Layer 2 of a small transformer language model trained on English Wikipedia (8 layers, counted from 0, width 128).
A neuron adds its activation times its output weights to the MLP's output. To switch it off is to set its activation to zero at one token and run the rest of the model.
A neuron's activation on a vector x is SiLU(gate . x) times (in . x), where the dot is the dot product.

Input weights of the MLP neurons that the questions are about. A number n stands for (n - 128) times 0.0016.
n31 gate: 128, 134, 98, 178, 145, 143, 144, 170, 130, 149, 174, 141, 162, 168, 145, 109, 172, 65, 135, 115, 206, 145, 165, 116, 186, 123, 94, 110, 183, 121, 104, 119, 121, 124, 162, 158, 164, 97, 56, 77, 119, 158, 122, 90, 120, 104, 107, 126, 88, 151, 122, 79, 121, 141, 115, 129, 117, 107, 108, 151, 111, 162, 161, 153, 151, 161, 118, 137, 129, 147, 143, 83, 63, 138, 128, 146, 97, 113, 122, 127, 124, 147, 92, 146, 49, 134, 157, 161, 172, 115, 173, 138, 105, 155, 135, 136, 172, 93, 48, 142, 239, 37, 133, 137, 123, 197, 124, 154, 91, 108, 50, 100, 110, 120, 36, 95, 120, 138, 115, 174, 69, 144, 121, 152, 87, 116, 94, 218
n75 gate: 101, 61, 87, 82, 144, 88, 148, 127, 159, 155, 175, 199, 104, 135, 152, 142, 87, 137, 135, 161, 92, 155, 210, 133, 222, 151, 116, 127, 133, 106, 156, 145, 116, 203, 105, 148, 161, 86, 180, 86, 145, 119, 163, 183, 119, 146, 112, 102, 106, 193, 92, 111, 78, 103, 135, 120, 136, 140, 123, 172, 121, 90, 103, 137, 150, 131, 174, 101, 144, 77, 92, 152, 127, 141, 135, 84, 143, 171, 95, 180, 173, 141, 230, 129, 162, 108, 218, 107, 179, 105, 144, 224, 164, 64, 64, 208, 25, 91, 186, 95, 142, 101, 134, 94, 75, 102, 175, 182, 112, 161, 130, 94, 103, 207, 142, 158, 108, 103, 85, 178, 65, 74, 149, 108, 111, 122, 136, 129
n154 gate: 182, 95, 184, 117, 100, 140, 196, 154, 116, 126, 112, 75, 151, 183, 101, 168, 111, 116, 68, 213, 170, 118, 95, 107, 148, 151, 98, 195, 157, 148, 121, 91, 83, 166, 219, 116, 87, 158, 118, 138, 164, 224, 99, 103, 135, 78, 109, 84, 204, 94, 156, 141, 72, 167, 115, 134, 158, 116, 160, 158, 202, 119, 95, 105, 118, 133, 77, 111, 247, 129, 95, 131, 145, 132, 170, 105, 136, 132, 100, 148, 92, 38, 145, 118, 163, 165, 198, 138, 76, 157, 180, 121, 70, 159, 195, 147, 127, 117, 120, 134, 72, 116, 76, 175, 74, 131, 178, 70, 151, 96, 154, 149, 195, 81, 147, 128, 109, 14, 171, 110, 141, 138, 194, 120, 132, 108, 128, 116
n211 gate: 122, 112, 95, 77, 40, 166, 141, 124, 110, 101, 134, 121, 127, 103, 146, 167, 155, 145, 31, 144, 161, 129, 73, 160, 145, 86, 167, 126, 63, 45, 141, 73, 155, 146, 182, 92, 177, 160, 114, 84, 155, 108, 98, 157, 118, 115, 126, 163, 158, 146, 125, 179, 86, 154, 105, 131, 97, 137, 164, 102, 165, 98, 188, 174, 118, 159, 81, 123, 143, 99, 157, 102, 41, 132, 134, 193, 114, 107, 86, 191, 86, 172, 117, 183, 145, 152, 130, 149, 205, 80, 139, 209, 128, 82, 80, 60, 131, 148, 177, 154, 139, 106, 157, 98, 116, 70, 116, 158, 152, 116, 76, 112, 160, 93, 137, 156, 152, 117, 176, 197, 119, 114, 86, 125, 54, 194, 166, 200
n247 gate: 166, 96, 180, 114, 157, 162, 137, 100, 107, 81, 141, 87, 78, 68, 144, 113, 133, 167, 56, 171, 63, 148, 147, 143, 127, 101, 85, 67, 170, 164, 153, 96, 144, 104, 60, 128, 158, 140, 130, 109, 110, 146, 103, 71, 223, 163, 142, 126, 168, 106, 82, 83, 169, 166, 100, 137, 171, 135, 156, 88, 165, 114, 191, 148, 104, 134, 59, 145, 138, 116, 169, 101, 142, 27, 95, 179, 134, 98, 111, 109, 208, 115, 150, 42, 114, 162, 186, 120, 136, 147, 142, 143, 159, 137, 110, 129, 138, 93, 138, 175, 53, 122, 128, 78, 143, 139, 177, 133, 206, 125, 221, 178, 135, 163, 106, 189, 153, 148, 134, 85, 109, 55, 143, 179, 126, 93, 133, 182
n31 in: 146, 120, 88, 215, 143, 65, 103, 135, 139, 141, 119, 109, 111, 177, 133, 157, 135, 149, 101, 227, 112, 121, 134, 104, 112, 83, 167, 116, 133, 150, 127, 70, 126, 99, 143, 100, 142, 130, 129, 101, 108, 94, 134, 132, 101, 187, 71, 80, 119, 109, 152, 207, 115, 98, 181, 139, 125, 78, 90, 178, 110, 135, 231, 100, 128, 161, 182, 185, 157, 111, 172, 125, 73, 121, 135, 81, 166, 172, 126, 122, 124, 120, 106, 205, 150, 136, 149, 158, 103, 125, 152, 138, 112, 184, 112, 95, 149, 106, 132, 131, 144, 124, 135, 93, 116, 126, 158, 118, 92, 164, 69, 111, 210, 149, 71, 147, 111, 91, 126, 92, 135, 97, 217, 123, 132, 111, 161, 125
n75 in: 195, 143, 208, 177, 75, 142, 171, 189, 147, 79, 172, 82, 140, 113, 188, 106, 98, 144, 75, 127, 72, 159, 92, 118, 33, 118, 168, 94, 163, 59, 137, 131, 160, 151, 137, 94, 93, 140, 110, 151, 104, 118, 111, 97, 91, 126, 122, 168, 82, 116, 71, 158, 135, 119, 144, 123, 134, 110, 120, 117, 132, 127, 117, 147, 85, 114, 156, 139, 135, 125, 147, 144, 141, 35, 137, 124, 73, 64, 156, 160, 94, 161, 103, 182, 97, 163, 118, 119, 145, 127, 141, 79, 141, 128, 92, 102, 108, 100, 109, 112, 118, 132, 141, 116, 158, 131, 83, 141, 154, 142, 122, 158, 189, 129, 126, 199, 166, 173, 230, 102, 84, 77, 84, 86, 161, 164, 93, 102
n154 in: 116, 159, 76, 128, 94, 53, 122, 131, 202, 91, 114, 126, 87, 110, 70, 195, 89, 175, 177, 124, 156, 165, 130, 114, 187, 136, 172, 160, 142, 131, 80, 108, 127, 130, 130, 164, 150, 142, 142, 145, 124, 75, 147, 125, 91, 117, 146, 72, 166, 108, 155, 51, 95, 126, 153, 108, 131, 181, 96, 182, 138, 55, 112, 131, 162, 122, 166, 137, 81, 154, 134, 116, 50, 173, 129, 134, 110, 118, 152, 139, 145, 162, 104, 85, 106, 129, 179, 166, 198, 100, 142, 98, 85, 176, 158, 85, 177, 176, 133, 118, 120, 116, 140, 159, 126, 39, 141, 151, 77, 107, 113, 153, 134, 111, 209, 135, 144, 37, 55, 155, 96, 117, 134, 132, 180, 172, 178, 123
n211 in: 122, 166, 151, 115, 71, 120, 138, 105, 130, 97, 97, 124, 80, 132, 112, 86, 116, 82, 163, 153, 126, 144, 120, 171, 137, 185, 129, 98, 134, 136, 129, 79, 193, 145, 121, 69, 132, 114, 109, 153, 160, 178, 84, 104, 91, 151, 116, 66, 147, 121, 140, 73, 180, 141, 115, 134, 175, 78, 180, 93, 75, 111, 84, 104, 87, 80, 46, 165, 83, 105, 134, 171, 183, 131, 139, 156, 157, 115, 111, 237, 126, 128, 140, 86, 105, 84, 144, 115, 62, 81, 147, 126, 159, 118, 149, 134, 184, 98, 121, 108, 174, 161, 101, 145, 192, 155, 155, 190, 142, 151, 142, 118, 173, 105, 60, 73, 54, 171, 120, 105, 204, 148, 133, 137, 155, 159, 138, 183
n247 in: 187, 173, 124, 137, 76, 127, 119, 138, 109, 138, 178, 100, 134, 117, 179, 114, 149, 146, 94, 66, 135, 132, 186, 86, 123, 156, 110, 102, 148, 132, 78, 89, 186, 196, 107, 136, 111, 59, 178, 117, 154, 76, 114, 112, 161, 115, 167, 108, 140, 64, 171, 122, 154, 132, 156, 88, 145, 175, 145, 85, 119, 58, 188, 91, 113, 79, 83, 125, 130, 137, 182, 88, 136, 149, 107, 80, 112, 128, 85, 146, 142, 58, 104, 121, 106, 102, 155, 212, 97, 99, 209, 97, 138, 132, 146, 104, 115, 143, 169, 109, 184, 35, 102, 97, 173, 106, 168, 118, 109, 90, 159, 143, 127, 86, 101, 122, 120, 74, 197, 188, 152, 128, 65, 125, 129, 135, 80, 147

Output weights of the MLP neurons that the questions are about. A number n stands for (n - 128) times 0.0026.
n31: 159, 86, 110, 168, 32, 81, 130, 88, 179, 126, 180, 107, 164, 155, 127, 174, 137, 115, 142, 136, 87, 178, 139, 104, 81, 94, 119, 74, 154, 80, 20, 142, 92, 98, 117, 93, 131, 166, 98, 126, 83, 98, 119, 156, 128, 111, 121, 89, 133, 181, 194, 136, 119, 150, 107, 78, 198, 141, 132, 152, 122, 81, 137, 155, 167, 116, 110, 105, 103, 109, 73, 163, 120, 133, 79, 144, 98, 103, 82, 97, 181, 172, 121, 44, 94, 133, 136, 181, 123, 96, 108, 168, 121, 170, 129, 119, 142, 109, 133, 108, 164, 176, 151, 131, 159, 145, 133, 153, 101, 76, 134, 115, 126, 138, 115, 158, 140, 150, 104, 167, 62, 182, 136, 111, 104, 120, 156, 113
n75: 137, 131, 167, 158, 91, 129, 120, 138, 126, 122, 110, 139, 131, 130, 168, 142, 139, 184, 131, 68, 88, 125, 172, 70, 165, 51, 89, 113, 133, 111, 151, 149, 124, 145, 157, 161, 109, 75, 137, 177, 135, 109, 144, 130, 112, 116, 103, 88, 175, 131, 72, 140, 159, 104, 124, 125, 90, 112, 98, 143, 121, 156, 68, 128, 92, 138, 139, 68, 150, 93, 172, 180, 106, 181, 120, 95, 79, 124, 101, 82, 109, 150, 107, 146, 147, 133, 145, 119, 164, 115, 124, 148, 64, 137, 77, 159, 77, 167, 78, 100, 139, 159, 131, 52, 104, 140, 70, 169, 121, 99, 68, 118, 128, 104, 197, 182, 122, 166, 134, 131, 155, 117, 145, 149, 86, 138, 48, 170
n154: 134, 161, 132, 93, 89, 132, 87, 134, 55, 74, 126, 175, 91, 130, 146, 159, 134, 146, 136, 108, 138, 157, 117, 151, 50, 59, 120, 93, 64, 112, 104, 93, 145, 182, 123, 70, 89, 146, 107, 95, 176, 124, 82, 117, 164, 131, 152, 139, 140, 149, 85, 174, 50, 169, 100, 117, 107, 103, 128, 101, 132, 172, 78, 141, 153, 100, 60, 83, 135, 134, 93, 183, 122, 91, 141, 144, 159, 64, 81, 150, 128, 95, 156, 140, 111, 125, 131, 78, 114, 137, 95, 123, 99, 158, 172, 105, 154, 124, 141, 155, 137, 111, 106, 67, 89, 106, 196, 156, 125, 9, 135, 135, 95, 179, 123, 67, 108, 129, 146, 146, 153, 119, 175, 126, 106, 123, 86, 126
n211: 114, 150, 151, 105, 143, 155, 111, 154, 75, 111, 123, 125, 159, 157, 119, 40, 111, 76, 121, 171, 176, 117, 64, 91, 105, 87, 148, 102, 117, 133, 116, 82, 82, 77, 141, 140, 115, 139, 35, 103, 109, 86, 147, 167, 61, 127, 104, 172, 125, 138, 171, 170, 114, 95, 142, 107, 118, 157, 182, 124, 107, 130, 142, 152, 143, 149, 116, 206, 154, 173, 142, 59, 98, 164, 207, 179, 91, 112, 80, 89, 159, 119, 158, 106, 146, 111, 174, 166, 143, 82, 180, 125, 106, 107, 148, 143, 148, 154, 175, 172, 116, 98, 116, 196, 87, 85, 133, 133, 94, 54, 148, 78, 83, 160, 128, 156, 128, 140, 105, 133, 201, 83, 134, 129, 135, 154, 169, 78
n247: 152, 127, 70, 102, 119, 135, 136, 95, 86, 175, 126, 131, 123, 169, 127, 155, 144, 78, 140, 138, 130, 97, 60, 199, 134, 76, 96, 141, 92, 120, 208, 60, 184, 189, 116, 67, 131, 130, 105, 90, 167, 137, 93, 127, 112, 132, 109, 199, 114, 193, 150, 120, 165, 57, 98, 135, 116, 107, 117, 120, 125, 139, 84, 124, 148, 168, 109, 114, 85, 145, 86, 140, 174, 110, 136, 135, 136, 80, 126, 134, 122, 141, 206, 162, 121, 145, 144, 141, 176, 77, 92, 141, 125, 89, 123, 103, 173, 137, 167, 78, 166, 185, 136, 109, 154, 156, 119, 75, 129, 134, 127, 112, 156, 92, 142, 170, 114, 96, 88, 139, 78, 131, 121, 134, 163, 141, 123, 105

Each question names a token from some text and the token that comes next. It shows the vector x that enters the MLP there. A number n stands for (n - 128) times 0.039.

Then comes g, the gradient of the next token's log-probability with respect to the MLP's output, scaled to length 1. A neuron's effect is roughly proportional to its activation times (output weights . g). A number n stands for (n - 128) times 0.0031.

"per", then "ts "
x: 98, 161, 104, 102, 144, 109, 149, 113, 160, 148, 114, 144, 130, 158, 112, 131, 109, 106, 129, 113, 117, 134, 126, 152, 104, 119, 128, 104, 114, 138, 127, 164, 140, 136, 149, 121, 123, 152, 125, 147, 132, 109, 100, 121, 125, 105, 160, 102, 160, 158, 119, 123, 153, 104, 116, 86, 108, 146, 117, 158, 134, 136, 91, 127, 108, 143, 137, 105, 116, 155, 142, 138, 154, 211, 129, 129, 84, 101, 154, 111, 110, 124, 133, 108, 156, 144, 134, 112, 109, 130, 132, 152, 125, 143, 96, 170, 137, 156, 106, 106, 122, 91, 121, 125, 171, 99, 103, 117, 116, 114, 113, 98, 123, 146, 109, 108, 85, 149, 106, 107, 134, 125, 149, 92, 134, 134, 144, 137
g: 80, 85, 144, 78, 116, 116, 74, 162, 127, 126, 138, 114, 113, 172, 124, 155, 129, 157, 164, 107, 109, 171, 163, 117, 154, 110, 99, 108, 106, 111, 132, 88, 100, 64, 163, 156, 150, 120, 156, 144, 144, 96, 140, 173, 152, 123, 90, 145, 133, 164, 113, 117, 178, 120, 113, 154, 189, 101, 124, 157, 102, 124, 116, 69, 146, 126, 133, 126, 133, 143, 131, 205, 110, 118, 111, 134, 133, 147, 143, 112, 180, 113, 117, 136, 121, 153, 159, 134, 77, 182, 100, 130, 76, 169, 157, 138, 85, 150, 168, 151, 91, 88, 134, 100, 133, 136, 148, 146, 183, 152, 163, 148, 130, 133, 114, 165, 109, 132, 135, 191, 103, 138, 113, 111, 148, 108, 170, 164
Which neuron, switched off, raises the next token's probability most? n247

"Re", then "ality "
x: 134, 129, 136, 118, 112, 106, 121, 109, 134, 81, 178, 113, 142, 122, 172, 108, 140, 114, 116, 144, 110, 152, 120, 107, 120, 76, 128, 128, 115, 112, 121, 147, 121, 150, 112, 111, 124, 171, 122, 125, 130, 118, 120, 129, 115, 111, 141, 123, 162, 107, 113, 123, 105, 98, 148, 104, 102, 127, 154, 115, 136, 153, 116, 140, 136, 147, 134, 144, 100, 111, 127, 139, 155, 133, 150, 124, 131, 99, 140, 149, 127, 110, 149, 145, 144, 127, 143, 163, 150, 125, 105, 137, 149, 136, 130, 163, 113, 152, 125, 119, 153, 147, 136, 161, 106, 101, 91, 139, 137, 117, 125, 125, 134, 145, 120, 154, 123, 121, 130, 131, 131, 103, 150, 137, 104, 108, 155, 123
g: 173, 127, 184, 67, 104, 104, 151, 120, 122, 103, 133, 174, 155, 121, 165, 87, 154, 92, 97, 133, 108, 133, 142, 132, 114, 108, 113, 154, 148, 96, 137, 134, 145, 196, 93, 159, 107, 96, 110, 152, 146, 149, 102, 163, 198, 166, 123, 121, 135, 136, 86, 130, 128, 151, 197, 145, 162, 150, 86, 153, 97, 144, 133, 179, 107, 104, 106, 100, 147, 114, 105, 118, 70, 135, 145, 135, 151, 141, 136, 111, 118, 108, 115, 123, 146, 151, 173, 106, 107, 88, 127, 129, 125, 128, 114, 89, 151, 87, 62, 159, 130, 151, 131, 124, 147, 82, 134, 155, 159, 149, 149, 64, 168, 111, 182, 143, 128, 131, 88, 167, 128, 102, 116, 167, 111, 135, 103, 89
Switching off which neuron hurts the next token most? n75

"bu", then "s "
x: 56, 105, 166, 145, 133, 111, 133, 109, 159, 106, 138, 125, 124, 126, 176, 111, 153, 128, 120, 134, 143, 123, 136, 124, 132, 114, 142, 134, 119, 111, 149, 139, 109, 134, 135, 69, 143, 147, 120, 185, 135, 148, 121, 117, 112, 152, 116, 113, 157, 143, 120, 127, 103, 85, 130, 189, 145, 103, 166, 123, 126, 104, 133, 141, 124, 135, 147, 155, 121, 154, 119, 137, 123, 146, 133, 108, 126, 79, 136, 134, 127, 106, 128, 115, 108, 108, 115, 118, 110, 107, 150, 104, 117, 132, 116, 125, 147, 119, 119, 123, 119, 139, 128, 133, 88, 96, 141, 119, 181, 139, 161, 103, 151, 137, 119, 139, 95, 145, 179, 93, 110, 153, 145, 120, 146, 102, 160, 112
g: 139, 115, 138, 78, 130, 76, 154, 149, 96, 114, 100, 120, 161, 126, 155, 72, 120, 135, 145, 88, 119, 117, 127, 115, 133, 135, 149, 172, 131, 168, 125, 190, 136, 183, 138, 152, 168, 98, 112, 111, 136, 148, 103, 123, 91, 133, 77, 125, 127, 96, 101, 147, 90, 119, 124, 149, 171, 132, 105, 129, 135, 119, 165, 187, 154, 165, 180, 110, 97, 141, 103, 99, 145, 185, 113, 139, 146, 132, 132, 82, 177, 173, 103, 142, 127, 128, 132, 157, 82, 146, 166, 93, 144, 105, 110, 154, 123, 77, 125, 96, 69, 118, 77, 147, 126, 91, 144, 172, 96, 141, 125, 117, 112, 124, 138, 127, 175, 110, 132, 170, 114, 103, 187, 175, 137, 155, 86, 101
Switching off which neuron hurts the next token most? n154

"tim", then "ari"
x: 100, 159, 121, 109, 122, 81, 122, 137, 131, 122, 157, 137, 104, 99, 107, 105, 157, 78, 102, 169, 137, 132, 136, 140, 98, 101, 129, 158, 119, 142, 118, 142, 149, 160, 101, 102, 152, 138, 140, 172, 161, 74, 137, 132, 122, 139, 147, 132, 110, 123, 156, 116, 158, 96, 95, 127, 102, 155, 134, 110, 145, 116, 140, 142, 144, 134, 116, 130, 77, 87, 121, 100, 163, 131, 131, 123, 146, 152, 148, 124, 147, 128, 119, 50, 138, 136, 151, 103, 125, 130, 117, 108, 135, 142, 118, 109, 118, 117, 132, 112, 133, 124, 88, 113, 142, 134, 116, 135, 134, 134, 142, 147, 157, 147, 133, 180, 143, 144, 131, 121, 106, 103, 140, 115, 100, 116, 130, 141
g: 159, 180, 133, 128, 126, 133, 117, 90, 89, 131, 135, 139, 142, 154, 131, 145, 110, 99, 188, 104, 130, 137, 151, 139, 121, 128, 81, 82, 90, 127, 140, 130, 137, 182, 154, 158, 86, 125, 84, 106, 110, 168, 137, 122, 86, 155, 109, 134, 132, 126, 113, 106, 133, 109, 148, 123, 143, 111, 151, 102, 96, 108, 176, 163, 165, 157, 168, 130, 163, 96, 101, 105, 90, 149, 105, 174, 118, 176, 141, 146, 132, 101, 87, 131, 55, 176, 183, 141, 78, 91, 130, 165, 142, 113, 174, 97, 137, 184, 152, 140, 94, 123, 157, 139, 103, 135, 146, 79, 137, 102, 126, 105, 162, 167, 88, 135, 177, 151, 141, 154, 164, 101, 100, 133, 125, 185, 109, 117
Switching off which neuron hurts the next token most? n247

"clos", then "ure "
x: 139, 151, 91, 120, 125, 104, 119, 135, 149, 123, 124, 120, 150, 143, 128, 104, 143, 128, 128, 109, 125, 150, 89, 133, 111, 130, 132, 135, 159, 107, 107, 149, 159, 162, 168, 87, 127, 125, 122, 138, 145, 122, 117, 116, 143, 187, 151, 110, 129, 155, 127, 128, 153, 114, 149, 162, 159, 140, 147, 160, 155, 127, 114, 111, 140, 138, 84, 125, 105, 95, 95, 136, 124, 152, 121, 119, 97, 134, 114, 131, 143, 96, 133, 154, 143, 152, 104, 128, 117, 95, 98, 99, 146, 131, 95, 152, 141, 187, 125, 122, 133, 92, 101, 129, 171, 124, 110, 145, 115, 156, 131, 115, 134, 108, 143, 139, 136, 123, 114, 152, 137, 98, 122, 90, 139, 128, 112, 104
g: 184, 121, 172, 187, 104, 109, 139, 155, 128, 106, 149, 135, 180, 146, 142, 117, 128, 91, 185, 122, 126, 95, 96, 146, 144, 156, 165, 104, 179, 80, 129, 112, 154, 142, 163, 93, 112, 140, 130, 61, 110, 139, 139, 158, 121, 117, 149, 109, 156, 94, 108, 100, 98, 157, 153, 159, 173, 128, 138, 129, 140, 151, 159, 174, 145, 79, 162, 124, 108, 138, 132, 136, 77, 141, 160, 112, 125, 140, 85, 122, 118, 113, 85, 159, 130, 128, 103, 130, 109, 119, 110, 112, 132, 145, 165, 134, 163, 146, 96, 113, 118, 93, 142, 142, 41, 171, 141, 140, 87, 113, 179, 127, 134, 106, 155, 94, 145, 115, 131, 163, 133, 103, 115, 132, 205, 148, 76, 91
Switching off which neuron hurts the next token most? n247

"en", then "tit"
x: 134, 101, 132, 129, 122, 147, 149, 135, 94, 160, 139, 120, 93, 115, 92, 123, 157, 86, 155, 94, 115, 139, 107, 101, 95, 157, 106, 86, 106, 124, 124, 131, 130, 140, 123, 143, 132, 106, 120, 120, 134, 125, 105, 137, 172, 103, 145, 159, 139, 73, 130, 137, 76, 108, 120, 154, 154, 122, 109, 100, 123, 146, 104, 96, 140, 134, 156, 129, 44, 131, 143, 151, 163, 137, 134, 117, 122, 149, 151, 130, 131, 130, 140, 154, 129, 151, 150, 172, 148, 97, 126, 131, 142, 131, 143, 144, 122, 158, 139, 107, 151, 133, 105, 147, 159, 129, 120, 123, 146, 122, 124, 145, 137, 108, 105, 124, 117, 145, 126, 96, 110, 123, 123, 159, 123, 90, 137, 137
g: 130, 73, 90, 97, 132, 183, 139, 117, 108, 157, 147, 193, 148, 115, 59, 116, 121, 105, 162, 178, 151, 84, 106, 120, 102, 116, 149, 102, 67, 156, 103, 124, 150, 107, 137, 119, 131, 128, 120, 116, 122, 84, 126, 125, 95, 128, 105, 80, 129, 111, 139, 123, 100, 125, 159, 83, 140, 171, 85, 93, 77, 88, 129, 127, 152, 115, 87, 117, 123, 155, 68, 157, 170, 117, 121, 134, 131, 114, 134, 114, 112, 148, 136, 130, 153, 118, 121, 141, 116, 101, 98, 97, 118, 98, 113, 92, 109, 86, 142, 153, 154, 140, 182, 142, 102, 132, 110, 146, 105, 121, 87, 98, 139, 123, 45, 119, 122, 190, 135, 64, 114, 81, 135, 125, 97, 90, 137, 109
Which neuron, switched off, raises the next token's probability most? n211

"M", then "os"
x: 88, 154, 138, 140, 174, 110, 120, 135, 107, 111, 140, 125, 86, 133, 129, 140, 123, 132, 84, 151, 124, 127, 145, 133, 117, 178, 125, 126, 129, 122, 128, 135, 139, 121, 153, 102, 134, 145, 147, 118, 137, 100, 140, 98, 124, 143, 123, 115, 123, 133, 146, 121, 119, 107, 145, 124, 127, 140, 150, 118, 118, 122, 138, 119, 122, 146, 134, 189, 152, 89, 125, 138, 127, 125, 147, 99, 150, 118, 140, 130, 100, 112, 120, 137, 119, 153, 134, 116, 171, 101, 135, 133, 142, 128, 107, 119, 128, 156, 136, 97, 127, 155, 131, 133, 136, 146, 122, 151, 128, 126, 148, 130, 192, 115, 122, 135, 110, 123, 133, 118, 196, 138, 127, 115, 111, 139, 124, 103
g: 127, 118, 175, 173, 159, 150, 134, 145, 89, 152, 110, 140, 117, 128, 191, 124, 150, 132, 114, 127, 87, 87, 92, 92, 137, 130, 130, 141, 130, 177, 142, 135, 112, 158, 97, 141, 102, 118, 111, 70, 111, 140, 127, 172, 130, 151, 125, 154, 87, 105, 168, 145, 165, 134, 111, 139, 138, 146, 152, 148, 108, 193, 82, 93, 109, 130, 113, 135, 128, 120, 61, 171, 134, 184, 135, 125, 194, 133, 88, 166, 133, 127, 112, 105, 174, 84, 150, 130, 136, 144, 169, 138, 122, 109, 152, 100, 151, 130, 156, 168, 180, 129, 156, 130, 54, 183, 120, 110, 146, 123, 142, 139, 157, 132, 156, 152, 109, 145, 159, 97, 95, 119, 144, 113, 60, 156, 151, 159
Switching off which neuron hurts the next token most? n31

"os", then "k"
x: 132, 113, 133, 150, 99, 129, 149, 168, 126, 114, 144, 111, 151, 83, 132, 109, 147, 136, 127, 176, 66, 157, 140, 151, 134, 113, 138, 103, 124, 150, 128, 153, 145, 139, 125, 127, 141, 124, 134, 90, 104, 109, 127, 124, 140, 208, 141, 127, 115, 127, 96, 147, 91, 104, 128, 122, 98, 162, 100, 92, 155, 150, 123, 151, 107, 155, 100, 160, 137, 114, 147, 134, 139, 158, 118, 140, 122, 141, 93, 127, 124, 141, 79, 188, 129, 109, 79, 112, 137, 126, 137, 97, 99, 107, 127, 143, 135, 176, 140, 115, 134, 134, 104, 128, 153, 120, 107, 134, 178, 131, 150, 134, 167, 120, 152, 128, 173, 137, 162, 140, 111, 103, 131, 126, 132, 130, 89, 135
g: 159, 160, 112, 109, 135, 129, 106, 142, 98, 130, 108, 131, 151, 124, 124, 145, 126, 156, 95, 115, 107, 99, 146, 86, 87, 129, 112, 157, 120, 105, 99, 143, 153, 87, 123, 99, 117, 176, 129, 132, 98, 156, 139, 149, 113, 133, 138, 86, 187, 94, 146, 158, 91, 114, 129, 147, 144, 107, 58, 165, 123, 134, 138, 153, 76, 97, 127, 205, 78, 171, 137, 187, 185, 184, 143, 88, 119, 195, 56, 129, 114, 108, 126, 103, 138, 111, 147, 121, 121, 92, 157, 160, 116, 145, 144, 92, 163, 164, 126, 133, 147, 161, 111, 148, 156, 155, 131, 139, 133, 98, 178, 116, 161, 158, 163, 112, 151, 155, 157, 98, 92, 133, 165, 145, 129, 100, 118, 140
Which neuron, switched off, raises the next token's probability most? n75

"ation", then "; "
x: 145, 172, 106, 134, 133, 86, 140, 121, 172, 128, 141, 130, 139, 107, 114, 163, 155, 96, 161, 131, 106, 158, 141, 127, 114, 108, 135, 135, 139, 143, 126, 105, 147, 186, 104, 114, 155, 132, 107, 114, 113, 130, 80, 143, 110, 183, 139, 130, 126, 124, 129, 130, 123, 127, 151, 121, 133, 127, 107, 174, 111, 154, 148, 126, 145, 130, 139, 142, 121, 101, 127, 120, 148, 124, 112, 113, 122, 141, 123, 170, 155, 135, 92, 153, 124, 151, 154, 134, 145, 105, 149, 128, 164, 140, 130, 114, 142, 132, 114, 144, 142, 150, 125, 114, 169, 117, 108, 141, 165, 112, 66, 111, 127, 97, 109, 139, 104, 130, 93, 148, 87, 113, 122, 118, 90, 120, 102, 112
g: 136, 137, 124, 142, 153, 144, 118, 102, 140, 120, 88, 98, 143, 150, 101, 164, 162, 183, 106, 131, 130, 180, 143, 68, 102, 100, 141, 162, 96, 98, 164, 132, 86, 145, 84, 161, 157, 120, 161, 84, 90, 102, 102, 105, 124, 131, 142, 195, 96, 118, 79, 99, 129, 118, 90, 91, 126, 132, 89, 152, 144, 123, 125, 69, 125, 122, 200, 100, 135, 111, 137, 98, 124, 168, 130, 113, 179, 136, 149, 134, 129, 116, 192, 139, 163, 151, 126, 143, 135, 137, 170, 97, 129, 109, 115, 107, 148, 106, 167, 100, 149, 129, 133, 154, 130, 170, 153, 167, 76, 162, 160, 151, 64, 100, 137, 86, 83, 144, 94, 134, 124, 155, 132, 112, 127, 107, 120, 95
Which neuron, switched off, raises the next token's probability most? n31

"ed", then "r"
x: 87, 103, 118, 126, 138, 118, 138, 158, 122, 156, 95, 138, 159, 105, 154, 154, 93, 124, 124, 91, 118, 124, 176, 143, 96, 135, 136, 119, 159, 70, 122, 148, 162, 125, 119, 100, 121, 127, 129, 125, 75, 101, 118, 99, 158, 155, 139, 88, 141, 130, 144, 137, 140, 122, 128, 139, 81, 127, 140, 114, 107, 120, 105, 105, 89, 118, 125, 135, 124, 111, 124, 126, 146, 161, 137, 118, 135, 163, 83, 135, 145, 146, 145, 137, 159, 129, 140, 116, 145, 114, 125, 153, 139, 133, 144, 132, 114, 60, 116, 122, 134, 127, 105, 123, 187, 157, 129, 141, 152, 120, 158, 125, 131, 76, 96, 126, 97, 127, 125, 126, 49, 140, 112, 143, 154, 134, 137, 163
g: 104, 56, 79, 79, 118, 130, 132, 123, 115, 85, 119, 136, 96, 100, 101, 123, 153, 150, 139, 155, 117, 139, 130, 107, 152, 113, 151, 141, 121, 87, 125, 131, 140, 61, 87, 90, 130, 133, 132, 127, 103, 136, 100, 117, 162, 116, 119, 109, 105, 124, 121, 103, 129, 119, 178, 206, 172, 81, 111, 98, 111, 93, 146, 141, 91, 129, 155, 154, 117, 130, 121, 80, 135, 121, 84, 152, 163, 138, 116, 159, 74, 147, 103, 115, 80, 132, 82, 182, 112, 121, 158, 69, 158, 117, 109, 161, 115, 120, 191, 126, 196, 80, 181, 146, 119, 104, 148, 119, 124, 114, 172, 135, 160, 101, 109, 105, 137, 155, 166, 141, 89, 115, 123, 121, 140, 148, 148, 134
Which neuron, switched off, raises the next token's probability most? n75